Layer 2 of a small transformer language model trained on English Wikipedia (8 layers, counted from 0, width 64).
In attention head 1, each number of a token's query is one row of weights dot the token's vector x plus its bias. The head spreads its attention over the tokens so far by the softmax of query dot key.

Query weights of the head. A number n stands for n times 0.0046.
q0 (bias 0.289): -20 24 -14 -56 -20 9 -31 -25 -28 -18 0 -30 30 10 -20 5 35 11 9 31 8 -21 -1 13 -55 -33 12 55 -18 13 -23 -14 -37 -17 17 28 25 18 5 12 38 -51 -3 41 0 18 40 15 15 8 37 -4 30 3 -24 -32 27 -34 11 58 8 -32 -11 -5
q1 (bias -0.114): -4 14 3 17 9 3 32 4 4 15 2 34 -12 -49 25 -11 -21 14 3 9 2 18 2 -12 24 3 6 -15 50 9 -34 17 11 -4 -31 -5 6 34 -12 -3 22 -8 11 -16 -16 22 40 1 -46 -20 -13 2 -17 -16 26 30 -20 -3 -9 -8 -21 -10 -10 -16
q2 (bias -0.245): 50 -19 -12 -18 62 -25 8 -12 -12 -18 -41 6 -44 -21 -10 30 8 20 -11 23 7 -7 17 -18 27 -2 -40 -1 -9 -7 7 -2 -22 -5 9 3 23 30 9 -13 6 -3 20 18 34 61 33 -38 -3 -35 -51 10 23 -2 -11 -11 -36 33 -37 -31 -13 43 -49 1
q3 (bias -0.460): -19 -3 -4 -6 0 16 -7 27 25 25 -9 -6 -5 25 0 -21 -21 -28 -25 -10 21 -3 10 4 -1 -4 5 18 -1 15 4 30 15 -28 51 -48 32 -14 4 -6 0 -19 14 -24 -15 -36 30 -54 -38 15 -8 -2 -9 10 19 41 1 7 -6 -40 -54 20 -5 31
q4 (bias 0.344): 23 -4 13 11 -16 -27 -48 -51 -41 -48 -9 8 -33 -23 0 12 9 4 -52 34 5 24 -10 30 4 18 0 -32 -11 -2 25 -20 26 27 -54 42 -19 24 -2 49 4 -28 -16 13 7 57 -61 3 16 -18 7 12 -32 0 24 -4 28 8 47 -14 36 2 53 20
q5 (bias 0.226): 2 16 -38 -5 52 35 -40 38 -13 0 -6 -6 -1 -25 -1 9 91 -5 -11 -5 46 -41 -8 23 -21 -11 2 21 -13 14 10 2 -41 -33 14 -31 20 -24 5 -18 3 27 23 20 55 -55 -29 17 14 -7 -37 -22 8 -11 29 14 63 -8 -47 22 29 23 22 3
q6 (bias 0.151): 53 28 25 5 -37 -16 24 -29 36 -20 0 15 -15 -46 -24 38 -22 -27 9 14 -11 -36 47 1 -14 18 -14 -14 -26 -10 -3 -18 -9 13 -57 27 -8 -28 25 50 5 -19 -5 -19 -6 -11 -4 -7 2 12 -40 -38 22 -17 -6 1 -39 -10 -4 -25 -1 -19 -9 -2
q7 (bias -0.012): -21 -14 44 -17 17 1 -25 34 -28 -7 -52 36 -15 38 14 -16 31 -18 36 15 -12 1 -23 1 -3 -30 -9 -13 14 13 -5 -17 12 -28 4 -7 -26 1 -19 -32 -25 26 -29 -41 -28 4 -59 24 -18 -23 11 0 2 -2 17 11 -17 40 -5 12 -32 34 13 -61
q8 (bias -0.084): 17 43 21 23 24 25 -28 6 1 -32 16 10 -6 -14 52 -63 1 33 17 33 48 -2 13 40 -15 -3 10 -5 37 -31 40 -50 41 1 -25 -22 -7 -65 -10 -5 6 25 25 7 17 51 -46 2 17 9 -10 -36 18 4 -41 38 7 28 12 21 21 3 34 -3
q9 (bias -0.082): -46 -23 -12 -20 43 -74 44 43 25 27 -23 2 -39 -31 -41 -38 16 46 -19 -10 -18 -37 11 33 -31 4 17 -18 -36 1 23 -8 4 -40 30 14 36 -32 1 -47 18 -10 10 -6 -10 23 8 13 -11 20 44 -30 34 17 -40 24 6 4 -31 -47 11 -14 1 13
q10 (bias 0.073): -12 18 3 -19 -38 21 -50 -19 -23 -24 19 -16 -63 12 -6 24 14 -35 -8 -2 -16 8 33 -10 9 -47 23 23 16 40 -5 26 9 -3 46 48 -32 12 15 28 27 18 -3 -34 14 14 2 10 22 -39 -23 9 1 -14 2 27 -65 -5 -20 18 13 -64 23 -3
q11 (bias -0.129): 14 -12 -29 8 -2 3 22 9 46 -18 -2 -26 -24 -18 24 16 29 -4 18 -34 6 32 -57 39 -1 -29 -17 -3 17 -28 -63 -29 7 43 48 13 16 -9 37 -10 -15 -26 6 -25 -47 17 21 15 1 3 -29 24 35 -4 11 -45 35 -2 18 -54 -21 9 -14 28
q12 (bias -0.045): 15 26 62 -26 54 26 -10 18 48 50 -11 58 -16 -19 31 -3 39 17 33 15 -8 -9 11 -38 17 18 14 29 10 -4 21 27 -32 -18 -29 -7 -52 12 -27 33 -24 29 0 34 -41 10 15 -32 10 29 16 -60 -35 -17 -18 11 2 5 21 -19 1 17 -28 24
q13 (bias 0.145): 36 -18 -21 -24 25 -21 23 2 42 -5 -20 0 0 -28 -10 14 -7 34 -13 -14 -3 13 -45 -24 -11 -16 33 19 2 18 -25 21 -25 19 -7 -41 17 -6 -41 -4 1 13 15 -22 -12 34 1 5 35 -20 8 -2 50 -11 47 -44 29 12 -29 3 20 -10 -1 -11
q14 (bias -0.144): 9 -18 28 -2 -14 -25 -15 -3 28 35 15 34 -1 -21 11 25 -2 3 12 -15 31 -1 12 -19 -22 -79 27 39 8 26 -4 7 36 52 13 12 34 12 -35 -3 -40 -53 7 22 5 -28 -13 -12 -1 57 -10 31 27 7 3 26 31 2 42 -22 4 19 -67 30
q15 (bias 0.166): -22 13 6 -9 17 -2 36 -35 18 -40 -16 16 -6 22 12 -18 -16 -5 12 4 -34 24 31 17 -22 -26 20 -15 6 -17 -24 -1 2 10 11 28 31 1 -56 -8 -8 48 15 47 -33 29 0 43 3 -7 -29 19 12 -8 8 2 -9 -28 -3 -16 59 -40 23 -12
q16 (bias 0.179): 67 15 57 -13 -23 9 52 -13 37 38 -17 55 10 25 20 32 16 -3 0 11 0 3 -8 16 -47 -17 7 15 -5 -21 7 -15 4 -2 -22 25 -35 19 -6 -38 -2 23 -9 19 -12 5 27 -14 10 -12 -22 -4 19 7 -25 -11 36 -1 18 6 58 -47 16 13
q17 (bias -0.507): -57 -51 -32 -27 7 17 -40 39 -17 -1 -3 -28 29 -4 14 -20 -8 23 -33 -29 -26 -20 41 -8 -31 -10 -21 -29 -5 -22 26 41 -10 -67 17 -33 46 -8 30 -21 49 -35 48 -19 -9 -41 5 4 -15 21 27 -36 6 22 -19 17 -19 -2 -21 1 -46 52 10 24
q18 (bias 0.242): 46 -4 -3 52 48 3 -45 -5 3 42 -37 -7 7 -1 -69 28 39 29 -29 17 47 -4 13 -12 -10 35 -57 33 -3 36 5 6 9 22 -23 14 -21 -66 -9 29 19 58 -9 81 46 -70 -55 3 -16 -34 8 9 -7 -10 -25 -23 29 -53 -40 -13 43 -5 -26 -27
q19 (bias 0.458): -37 -30 21 44 -21 33 -9 13 8 17 34 39 7 7 20 32 40 -36 50 11 -52 25 -10 1 0 13 47 26 32 28 -61 -4 30 7 -21 -25 -26 -11 -26 -3 10 35 -7 5 -40 -10 -71 16 25 11 7 -15 -43 22 -7 -38 48 -9 21 31 3 -88 2 -30
q20 (bias 0.375): 84 44 24 -16 -55 -36 21 -65 20 -11 30 45 0 -38 -53 32 7 0 0 33 33 2 2 -1 3 -6 -40 -7 -21 -12 21 -39 16 -11 -26 13 -32 -42 -51 64 -8 -21 31 17 30 21 2 15 -6 -41 39 18 -6 -29 1 49 4 -20 15 -21 38 -22 -1 -17
q21 (bias 0.350): 9 -6 34 -3 -59 -14 15 -10 -25 35 31 23 42 -23 -36 11 6 -34 13 17 7 -20 21 -37 -53 -23 -2 -4 -5 21 -4 3 -34 24 -48 31 -23 5 -25 26 -1 -13 -14 29 10 16 -47 0 -4 12 -3 20 0 7 24 -7 -4 10 1 -22 6 -12 -35 -36
q22 (bias 0.586): 45 10 55 6 -14 69 2 -36 -1 36 -36 84 -20 28 -15 82 20 -8 25 15 -12 -3 -35 26 11 16 -49 61 55 -8 -43 -16 27 19 -94 20 -47 -17 -36 18 -1 0 -37 -22 -8 38 -55 36 -39 -47 57 -28 17 -24 24 -10 0 -56 8 11 15 -37 -31 -21
q23 (bias 0.468): 16 7 9 -22 -3 34 14 -41 58 33 42 25 9 46 -30 25 28 -21 29 11 -18 -18 -1 44 -37 6 15 9 -64 -38 -5 -36 20 52 -39 50 -24 5 12 9 21 -28 -10 23 -5 34 -28 -10 -2 -25 55 -1 6 -45 12 55 46 -17 16 36 17 -74 44 -52
q24 (bias -0.215): -26 -26 -40 -10 -8 25 66 48 28 -25 -8 -77 45 31 -11 16 -22 5 16 -13 38 63 5 -41 -24 16 -22 -20 -45 -6 -9 -7 -21 16 54 2 29 -5 -11 2 -9 23 11 86 9 22 -1 16 1 -11 -32 -51 36 8 -33 36 -17 -25 9 -25 -21 19 -16 24
q25 (bias 0.148): 23 20 -12 18 -37 25 25 -36 -13 72 11 -23 -8 -32 1 46 1 15 -12 -5 -41 9 -29 44 31 3 -14 11 -1 46 -38 -8 30 35 -2 4 -12 -5 -21 5 3 6 -15 12 5 46 -24 4 -30 4 -17 51 -16 -19 -5 -19 -67 13 -14 -17 34 1 -14 -21
q26 (bias 0.041): 3 -15 -13 -12 46 -24 -49 6 3 34 -39 9 30 17 -75 23 -25 -4 -36 -66 -6 -25 11 6 -37 -9 -32 -22 -8 -6 28 31 8 45 3 25 16 36 3 -32 28 19 24 28 13 -2 29 -6 37 -21 -12 -17 14 22 40 24 2 -15 -3 55 -7 -5 12 -14
q27 (bias -0.216): -24 -64 16 2 49 43 -40 -34 -17 3 -15 -3 -13 25 16 34 13 12 -9 -35 -12 -39 11 7 -20 -18 -9 10 -5 7 1 -16 4 -4 35 -9 -4 -35 -6 12 26 51 41 -17 52 -51 17 35 -13 26 29 25 -7 16 -46 13 -46 -18 -16 -45 7 37 -91 4
q28 (bias 0.010): -2 9 -11 -9 -6 -25 32 -39 6 -4 -24 -7 -17 10 -12 -31 -15 79 -25 -15 66 -21 -29 -18 18 -19 37 -39 12 -24 36 -18 -3 23 9 33 -5 44 22 22 57 -11 19 -16 -45 -3 -39 -30 14 -7 -14 -13 -26 -10 57 -8 -15 10 -11 14 49 5 -44 8
q29 (bias -0.076): -9 15 -24 -51 -22 47 -19 -19 17 12 8 -21 -14 -11 21 32 -13 -14 -12 -19 52 30 20 23 45 -35 -19 43 -41 -4 -15 -4 10 0 -33 -35 -34 -11 38 5 -22 -26 5 -22 -33 35 50 -32 1 14 28 18 38 -6 4 27 -12 52 -43 -42 -47 -6 -31 11
q30 (bias 0.044): 9 40 -33 1 32 64 0 16 -24 -16 -22 -47 -49 15 -5 -1 -9 -34 24 39 -22 69 9 50 -28 29 -13 11 43 42 54 -25 -21 12 25 3 -19 -16 11 -17 8 -56 -6 11 -1 -73 35 -7 42 -18 47 15 -16 -18 16 -26 -6 -29 -15 -3 32 -5 -34 -9
q31 (bias -0.097): 5 -33 -3 -16 -4 -13 -16 -18 -9 32 11 29 -31 -62 -15 25 -20 -8 -22 -14 -5 -7 -11 13 -42 8 1 12 38 6 4 15 36 47 12 -38 8 43 6 58 -2 26 43 -13 -42 -32 25 -57 -17 55 26 23 38 31 14 12 -10 31 19 -34 -17 13 -28 -7

Each question shows a short text with each token's key, already scaled and adjusted for position as the last token sees it. A number n stands for n times 0.012.

Then comes the last token's vector x. A number n stands for n times 0.036.

0 " He": -15 4 8 26 36 18 69 53 -33 41 -7 -26 -23 -23 -1 -4 9 39 4 40 -35 2 2 31 12 22 -33 0 4 8 5 17
1 " was": -11 -22 -5 29 33 23 83 44 -42 52 2 -12 -25 5 -11 -22 -19 12 18 35 -10 22 22 30 31 3 -25 41 -19 20 19 -12
2 " b": -8 -51 16 5 49 26 82 34 -37 31 12 -35 -9 -39 -10 -13 -16 19 -17 45 -19 13 28 8 27 20 -42 42 9 -4 18 -1
3 "rie": 15 -34 0 -13 36 18 48 39 -32 31 -14 -5 -33 -3 2 2 -3 -18 11 26 -4 -17 4 19 50 30 -35 5 -3 -20 10 -1
4 "f": 36 -19 -4 -9 25 15 36 24 -19 41 22 -30 -4 -6 25 2 13 -47 5 29 -1 4 9 16 50 10 -22 24 12 13 10 -19
5 "ly": 0 -4 -29 -1 33 29 42 45 -48 37 13 -8 -24 13 11 -13 9 -27 -1 25 1 14 2 40 27 20 -40 37 1 19 13 -9
6 " a": -16 6 5 -25 44 35 75 41 -52 45 -9 -31 -11 -18 2 -7 28 -36 3 29 -5 21 33 32 26 11 -24 30 -6 7 11 0
x: 20 10 4 6 -8 14 -21 -10 -15 -3 27 41 26 10 28 -8 -4 -9 -5 20 9 -34 -7 70 9 -1 40 13 -16 -15 -13 -9 -8 -11 -30 -36 -31 15 25 -36 36 -3 -14 -33 22 21 -22 -11 8 10 13 1 -29 -34 11 7 -26 19 -34 15 -39 -32 2 -33
To which token does the last token give the most attention? 6 " a"

0 "ry": -5 1 0 8 21 20 58 51 -34 32 2 7 -8 -2 1 -4 -13 14 -2 18 -13 3 -1 20 33 23 -27 37 -13 14 4 15
1 " and": -3 -21 -21 -6 36 33 61 65 -46 51 9 -1 -21 -3 4 -11 1 28 30 15 -24 24 11 34 15 6 -27 28 -7 16 18 6
2 " International": -2 -22 -3 24 37 38 63 60 -33 43 9 -31 -19 -2 -5 19 -1 12 10 28 4 5 10 21 18 17 -21 20 4 10 -6 13
3 " Rel": 17 -63 35 -16 62 36 69 63 -28 25 -2 -25 2 -40 -2 -3 -14 3 2 38 -14 -2 20 4 20 23 -23 26 -17 -1 0 -4
4 "ation": 6 -30 -5 -16 37 34 49 61 -28 32 15 -4 0 -5 -13 18 2 -16 5 11 -13 -8 10 25 32 5 -39 26 4 20 3 -14
5 "ship": 3 -25 -3 -12 41 31 35 45 -24 36 19 -6 -15 -6 -9 18 9 -33 11 16 -9 14 11 11 34 17 -38 38 -5 17 -4 -13
6 "s": -13 3 -15 -12 33 29 52 38 -56 33 20 1 -13 -1 6 8 18 -33 0 29 10 11 13 19 38 10 -16 49 6 34 10 -11
x: 39 2 14 14 10 -6 -33 -45 -19 -9 14 54 -8 -21 -26 25 22 19 4 27 13 8 0 3 -8 -15 25 17 -23 0 -5 5 10 41 -36 -9 13 22 -19 8 5 3 -35 5 9 -12 -61 9 -35 2 9 -8 -8 -28 26 -6 9 -28 -15 -2 -12 43 12 -10
Which token does the last token look at most, and with what share of its attention? 3 " Rel", with about 50%

0 " Mer": -5 5 14 35 48 10 60 38 -44 21 10 -35 2 -21 12 5 16 52 -15 34 -10 8 14 -8 21 31 -16 31 -6 -3 11 11
1 "le": -26 -33 -13 14 29 12 51 26 -52 36 9 -12 -7 9 6 -3 -11 18 15 30 -10 -10 -19 15 41 21 -25 18 0 9 9 8
2 " H": -24 -38 10 11 51 36 63 25 -44 26 16 -37 -19 -20 12 -2 -13 11 -6 49 -9 14 18 29 39 17 -14 27 6 13 -2 -9
3 "ag": 22 -26 13 -3 16 -3 23 16 -33 27 -18 -2 -13 -13 2 17 -15 -14 12 24 24 2 15 4 21 12 -14 17 -14 3 -10 0
4 "g": 21 -10 14 -7 15 10 44 11 -36 37 3 -15 -9 -12 17 6 19 -37 2 24 10 -11 20 22 36 10 -14 37 3 12 -5 -4
5 "ard": -8 -13 -5 4 39 8 42 24 -36 32 -5 -5 -2 -1 9 -10 18 -17 20 29 -7 -9 1 21 20 27 -21 35 17 24 -2 6
6 "'s": -1 -8 -22 -10 36 27 59 38 -29 41 14 -11 -4 -3 4 6 7 -13 -12 22 -19 27 20 39 20 16 -30 32 7 3 -8 2
x: -5 12 -11 -4 -15 -27 -17 3 -34 -8 6 38 11 -20 11 -16 15 -19 -27 18 -27 -31 45 0 28 -3 27 -15 -9 -3 -13 10 34 -16 -51 -6 -42 -2 11 -5 5 2 -28 -1 25 -41 -33 15 -1 -40 -18 -1 -11 -10 10 -3 -37 -10 -40 21 -29 -30 14 -22
To which token does the last token give the most attention? 2 " H"

0 " The": -3 13 -5 24 30 36 82 71 -37 41 0 -25 -5 -9 4 8 10 21 4 21 -39 15 19 34 16 20 -31 28 -2 15 -18 17
1 " Mill": -19 -22 18 42 56 43 80 55 -27 23 -18 -32 -19 -7 0 16 3 52 -9 41 -21 13 5 3 32 27 -22 21 -8 -6 -13 23
2 "er": 0 -27 6 15 12 13 55 30 -29 39 5 3 11 9 10 4 -7 8 10 44 2 -7 -2 9 36 23 -4 17 1 -4 10 -11
3 " Center": 14 -42 18 4 59 39 65 60 -21 37 19 -22 -36 -5 -14 4 -11 -8 6 45 -12 9 11 13 28 7 -24 29 7 0 7 3
4 " for": 22 -27 -10 -19 40 26 51 49 -31 53 13 -28 -6 -6 3 -12 6 -21 7 34 -8 26 10 28 22 20 -27 31 -5 9 1 12
5 " Public": 3 -8 -6 -14 44 44 69 70 -29 34 2 -29 -21 -1 -4 9 1 -35 9 33 -2 9 9 29 30 11 -9 11 1 -10 -7 14
6 " Aff": -9 15 16 -22 57 27 58 56 -23 31 22 -22 -9 -33 12 4 12 -45 27 39 12 21 24 13 6 8 -16 20 -21 -15 17 -15
x: -18 -28 37 -13 23 -4 41 -2 20 5 15 -4 -8 -6 -7 -14 15 1 19 -2 -23 -39 11 29 -5 -62 9 39 14 -24 -48 21 -15 2 -20 17 -3 -38 -2 9 -7 15 19 2 -11 61 -7 -14 4 16 9 -13 24 7 17 21 -9 -19 -29 -39 17 5 26 13
Which token does the last token look at most, and with what share of its attention? 0 " The", with about 30%

0 " –": -40 -17 2 -10 25 19 58 75 -38 29 0 -21 -23 -13 9 -11 6 35 19 34 -8 -1 8 15 11 -25 -29 44 6 8 -11 0
1 " The": -12 0 -5 21 33 35 82 70 -40 43 1 -27 -5 -7 4 8 4 22 0 28 -34 14 20 35 17 23 -30 29 1 16 -18 17
2 " Black": -17 -29 10 28 45 47 70 55 -30 21 0 -30 -6 9 -5 2 -1 36 10 44 -13 12 7 6 21 22 -23 23 7 3 -4 13
3 " E": -2 -49 19 -2 50 37 77 54 -38 43 7 -34 -2 -14 23 7 -34 -13 -5 56 -8 12 16 10 23 16 -1 18 -1 -3 1 10
4 "y": 8 -13 -2 5 25 13 54 31 -24 43 12 2 -7 1 23 7 -5 -17 7 35 8 -6 16 17 24 7 -16 29 4 7 4 -3
5 "ed": 1 -15 -14 -16 42 -7 45 12 -31 37 16 12 -12 -12 -7 -12 21 -32 10 42 -7 24 -6 27 34 10 -17 30 0 11 16 -25
6 " Pe": 4 25 15 -27 58 21 70 42 -31 18 26 -37 -28 -21 11 -4 3 -49 16 53 -9 10 17 14 17 23 -9 31 5 -12 4 1
x: -28 -4 -19 -23 8 25 -3 -3 57 -12 22 51 8 -6 8 -14 -8 -5 -25 -4 -29 -26 -30 -5 3 -20 17 7 15 -33 -37 -13 -16 9 -19 -4 -13 13 4 -6 20 3 23 31 1 39 -38 -2 -8 20 -22 16 -4 -7 34 36 -8 -33 12 -50 -13 -4 -3 3
To which token does the last token give the most attention? 1 " The"

0 " No": -8 8 20 22 46 32 67 42 -32 33 9 -35 -29 -19 6 1 1 46 -13 41 -25 -22 -4 35 21 -14 -3 18 6 17 2 -16
1 ".": -20 -32 -30 31 42 20 81 64 -39 35 18 -9 -13 -8 2 -14 -7 29 43 18 -24 23 8 17 17 1 -35 6 4 15 -8 3
2 " ": 16 -39 10 3 40 27 57 61 -49 48 -13 -26 0 -19 0 -15 -52 11 16 44 -6 -2 16 3 13 9 -17 27 4 -2 -5 -4
3 "1": 55 -21 -5 -22 19 27 59 77 -40 43 -1 -14 -9 -25 28 -31 13 -26 2 27 4 -4 13 6 18 -8 -17 51 3 3 -23 5
4 "9": -2 -4 -29 -23 11 18 46 76 -31 27 -4 -22 -4 -36 13 -10 54 -20 8 28 8 -4 -8 19 19 -6 -16 35 -18 -16 -5 -11
5 ",": -5 -5 -38 -36 36 28 30 67 -51 37 9 -11 -8 -26 3 -8 33 -50 -10 -19 -21 33 8 12 10 -3 -29 32 -33 -1 13 15
6 " and": 0 12 -32 -19 37 23 52 58 -47 50 10 -2 -20 -4 3 -10 2 -30 -20 2 -2 29 19 42 12 5 -26 25 -3 11 19 6
x: -31 -22 1 37 -9 17 -13 -16 -22 10 9 18 -9 -1 15 21 -2 -21 -20 1 -27 -32 -4 42 15 -16 3 1 -16 0 -6 26 -13 25 -82 6 -18 -23 -11 0 -21 17 -2 -1 -4 -74 -19 19 8 -19 -6 -23 12 -1 26 4 -7 -3 -23 31 -3 -13 6 8
Which token does the last token look at most, and with what share of its attention? 1 ".", with about 30%

0 " He": -15 4 8 26 36 18 69 53 -33 41 -7 -26 -23 -23 -1 -4 9 39 4 40 -35 2 2 31 12 22 -33 0 4 8 5 17
1 " was": -11 -22 -5 29 33 23 83 44 -42 52 2 -12 -25 5 -11 -22 -19 12 18 35 -10 22 22 30 31 3 -25 41 -19 20 19 -12
2 " also": 3 -30 -7 4 40 19 70 54 -37 46 -3 2 -32 -6 -12 -23 -11 8 8 31 -11 11 27 30 23 5 -15 29 -8 12 13 -15
3 " n": 3 -44 7 -15 35 35 69 38 -44 36 18 -43 -8 -16 -8 -27 -11 -20 9 48 7 6 16 25 32 6 -28 22 12 1 -2 -7
4 "ominated": 7 -20 7 -19 44 25 58 70 -39 46 2 -14 1 -22 -15 -19 18 5 15 25 -12 5 8 50 25 11 -20 11 10 12 -6 -11
5 " for": 5 -6 -8 -16 26 10 55 49 -34 50 9 -19 -5 -2 8 -11 25 -27 4 27 -4 26 14 26 17 32 -7 25 -11 13 -9 0
6 " the": -1 -6 7 -14 42 38 69 51 -48 61 5 -17 2 -5 7 11 10 -12 -8 29 -10 24 34 39 12 24 -20 41 5 10 -1 5
x: 9 24 -9 23 -20 -9 6 -24 -6 -7 33 27 15 17 8 -13 -21 -15 -16 -1 -18 -21 -2 55 14 -11 -9 -3 -30 -22 -25 1 20 -14 -54 16 -41 17 12 -10 -18 12 -8 -31 13 -15 -41 -4 2 -10 -13 -4 -7 -57 -10 -7 -23 8 -44 29 -50 -33 -2 9
Which token does the last token look at most, and with what share of its attention? 3 " n", with about 20%

0 "D": -7 -23 8 8 54 40 50 49 -39 18 13 -24 -19 1 20 0 13 38 -24 43 -6 -5 7 24 20 10 -33 25 6 3 11 -5
1 " –": -28 -35 -8 -17 26 18 59 74 -37 31 -2 -22 -26 -11 9 -10 -29 21 19 31 -8 3 10 17 11 -22 -30 44 5 7 -11 0
2 " The": -10 -12 -5 15 37 34 81 68 -41 42 1 -28 -5 -6 5 9 -8 19 -2 31 -30 16 23 36 17 23 -30 29 1 16 -17 18
3 " P": 8 -43 12 -3 48 33 68 55 -46 33 26 -29 -8 -19 18 4 -30 -14 4 50 -1 8 19 13 38 27 -11 20 13 5 3 -3
4 "uss": 18 -27 25 -5 35 17 51 36 -40 32 1 -5 -1 -13 12 1 5 -17 12 46 29 0 20 4 42 9 -14 44 15 -1 20 -2
5 "y": 8 -1 -9 -2 21 14 52 31 -28 41 7 2 -7 1 21 8 9 -18 6 30 8 -3 16 17 25 10 -17 34 3 8 2 -3
6 "c": -17 25 5 -23 24 37 58 38 -48 34 13 -12 3 -22 9 18 20 -43 9 31 24 5 12 6 32 13 -23 37 -7 16 21 4
x: 24 -10 16 -4 49 1 -14 -33 16 24 -25 -8 -10 7 -1 41 8 27 12 15 -13 26 33 22 10 -48 -3 9 10 4 -13 -17 18 43 -54 -20 -7 5 -2 10 -6 17 -7 35 -13 23 -29 15 12 17 0 4 -13 -12 11 -33 -52 12 1 27 49 20 33 12
Which token does the last token look at most, and with what share of its attention? 6 "c", with about 40%

0 ".\n": -18 -13 -21 42 51 29 84 57 -29 43 22 8 -38 -8 10 -22 9 42 26 24 -11 23 7 -2 -3 3 3 14 -8 0 8 5
1 "-": -6 -22 -8 2 35 19 59 53 -21 38 20 -31 5 2 0 -2 -10 24 13 23 -13 10 32 2 3 -14 -10 35 4 -17 -12 5
2 " Polit": -10 -39 23 0 38 44 62 64 -35 33 -7 -21 -15 -18 -4 7 -23 15 -6 35 -3 11 27 6 29 24 -14 20 -6 -3 -7 -2
3 "ics": 0 -23 -1 6 29 34 52 55 -32 43 19 -7 0 8 -8 13 -10 7 15 27 1 -4 18 15 37 18 -29 23 6 32 10 -16
4 " in": 37 -31 -21 -19 39 9 53 51 -36 52 6 -24 -13 -22 5 0 2 -25 10 15 -17 28 16 24 26 23 -27 29 -11 6 4 5
5 " China": 3 -17 -19 17 35 36 69 41 -23 29 -4 -19 -18 -1 -7 7 6 -21 12 43 11 21 26 2 11 12 0 22 -4 8 -18 -2
6 " (": -26 23 -18 -28 39 39 66 59 -25 42 4 -23 -15 0 5 -16 33 -49 -10 19 8 27 31 -5 23 16 -23 30 1 12 -2 23
x: -22 1 60 -37 -16 10 -57 3 0 5 -7 12 9 20 -40 -6 2 -5 20 -1 -47 43 4 27 -7 -21 -9 -19 17 15 -13 13 -21 -15 -56 22 11 4 5 -14 34 9 -6 -36 11 -5 -3 3 -3 -16 14 -41 -28 -5 -5 -20 21 -1 20 12 23 11 44 -9
Which token does the last token look at most, and with what share of its attention? 1 "-", with about 30%

0 "id": -10 7 2 35 34 18 55 18 -31 38 0 -10 4 -10 6 0 10 41 -9 27 -17 -10 5 9 17 16 -21 48 19 25 4 -12
1 " –": -27 -33 -4 -16 26 20 58 76 -38 29 -1 -21 -23 -13 8 -11 -30 21 18 31 -7 1 10 17 11 -24 -30 44 6 8 -11 0
2 " N": -11 -43 24 -3 47 35 67 41 -38 31 10 -40 -10 -16 15 -14 -7 12 -2 43 -5 2 7 27 19 9 -5 26 3 9 -3 10
3 "etts": 12 -19 13 32 40 23 54 43 -22 36 -3 -8 -19 6 -18 -8 -5 12 28 32 8 20 15 13 28 12 -27 34 4 12 2 -4
4 "p": 43 -23 -8 -11 18 19 51 36 -43 30 7 -17 13 -24 25 17 11 -45 5 29 13 -7 11 20 51 14 -26 17 5 10 10 -21
5 "end": -8 -14 13 5 27 1 51 18 -33 39 -2 -15 -5 -13 15 4 15 -14 20 46 7 6 -7 34 19 14 -15 43 7 23 12 -23
6 "\n": -16 15 -14 -5 38 30 78 58 -36 45 16 -6 -22 6 9 -6 23 -38 -13 64 24 32 21 6 -3 9 16 33 0 5 17 14
x: -3 3 16 -39 -14 49 38 -2 -14 -30 3 17 36 25 -30 -17 17 -5 24 -3 -61 11 -33 23 -5 -21 12 21 -5 -3 -1 15 -1 -25 -26 -9 -6 24 3 20 6 -27 -37 -17 13 -33 -16 34 0 6 12 -7 -26 -30 -15 -9 19 -14 -1 5 25 31 33 -8
To which token does the last token give the most attention? 4 "p"

0 " Th": -4 -2 20 29 37 25 82 51 -31 19 15 -42 -13 -21 3 -8 -6 50 -21 49 -15 1 -3 20 24 16 -17 40 -3 9 -2 -17
1 "ink": 7 -3 28 23 41 14 74 49 -18 41 -2 -14 -13 -3 -3 -7 -13 25 5 23 -10 -14 -6 20 44 27 -13 16 5 8 -5 -6
2 " I": -17 -38 8 1 45 35 71 47 -38 38 -4 -14 -19 -8 17 5 -4 18 -3 45 -19 19 6 18 16 24 -10 15 -10 5 6 0
3 " Can": 1 -58 19 16 61 18 73 26 -43 22 4 -28 -21 -28 6 1 -3 -8 -5 50 -10 3 26 11 19 22 -22 24 -6 10 24 -2
4 "\"": 6 -19 -20 -4 40 40 57 55 -14 27 5 -15 -10 -21 -11 -25 8 -10 -6 29 -2 23 6 22 10 10 -33 6 -15 12 -8 5
5 ")": -7 -10 -25 -8 41 23 49 54 -30 16 12 -18 -7 -22 -18 -22 18 -21 -9 33 -8 22 8 28 6 1 -29 18 -7 9 7 3
6 " and": 1 7 -31 -15 40 24 57 60 -44 46 9 3 -18 -3 3 -8 2 -30 -22 6 -4 34 19 40 10 9 -22 23 -3 13 14 2
x: -22 -22 -2 24 -13 9 -13 -21 -23 2 12 28 -16 -4 -4 22 2 -24 -23 -2 -34 -49 -12 37 14 -13 0 1 -18 -6 -11 35 -17 35 -70 23 -21 -23 -5 -3 -23 5 -2 -2 -10 -67 -15 23 4 -13 -11 -23 2 -1 13 4 -4 -5 -22 39 -19 -4 14 7
Which token does the last token look at most, and with what share of its attention? 5 ")", with about 30%

0 "7": -41 -9 4 22 40 28 61 65 -31 26 -5 -15 -23 -37 -5 -30 -31 18 17 25 7 9 -13 10 16 4 -19 52 3 12 5 10
1 "2": -3 -22 -2 13 35 18 49 48 -23 27 6 -17 -14 -37 -3 -33 -59 10 20 20 9 9 -3 5 12 -5 -22 50 -1 27 -8 8
2 " and": -1 -32 -29 -7 38 32 61 64 -44 53 9 -2 -21 -2 2 -10 -2 12 24 14 -20 25 12 37 13 6 -28 27 -5 15 20 6
3 " ": 55 -42 4 -3 50 30 62 64 -48 49 -15 -24 -3 -19 1 -19 -16 -12 19 43 -6 3 18 2 17 12 -22 28 1 4 1 -2
4 "1": 25 3 -6 -16 19 26 61 76 -41 40 -7 -20 -11 -18 29 -30 54 -32 1 26 6 9 12 8 20 -1 -26 56 2 7 -19 4
5 "9": -47 2 -22 -30 12 20 57 73 -27 28 -10 -23 -3 -40 12 -13 22 -14 4 33 16 -3 1 19 23 -3 -20 38 -17 -16 3 -14
6 "7": -42 4 -17 -7 20 19 59 71 -38 25 -10 -13 -18 -38 -13 -23 -26 -2 -5 29 26 27 -8 30 0 11 -11 43 -6 6 9 11
x: -13 10 -24 -19 -41 6 -5 -55 -1 28 37 3 -25 23 -17 24 22 -1 8 13 -9 -36 1 7 -32 -40 8 42 3 4 -9 -32 -19 10 -2 31 -31 7 14 -13 34 -51 -42 12 -12 -10 -17 5 9 -13 9 24 33 -16 12 -38 14 10 12 22 2 -19 -31 -1
To which token does the last token give the most attention? 3 " "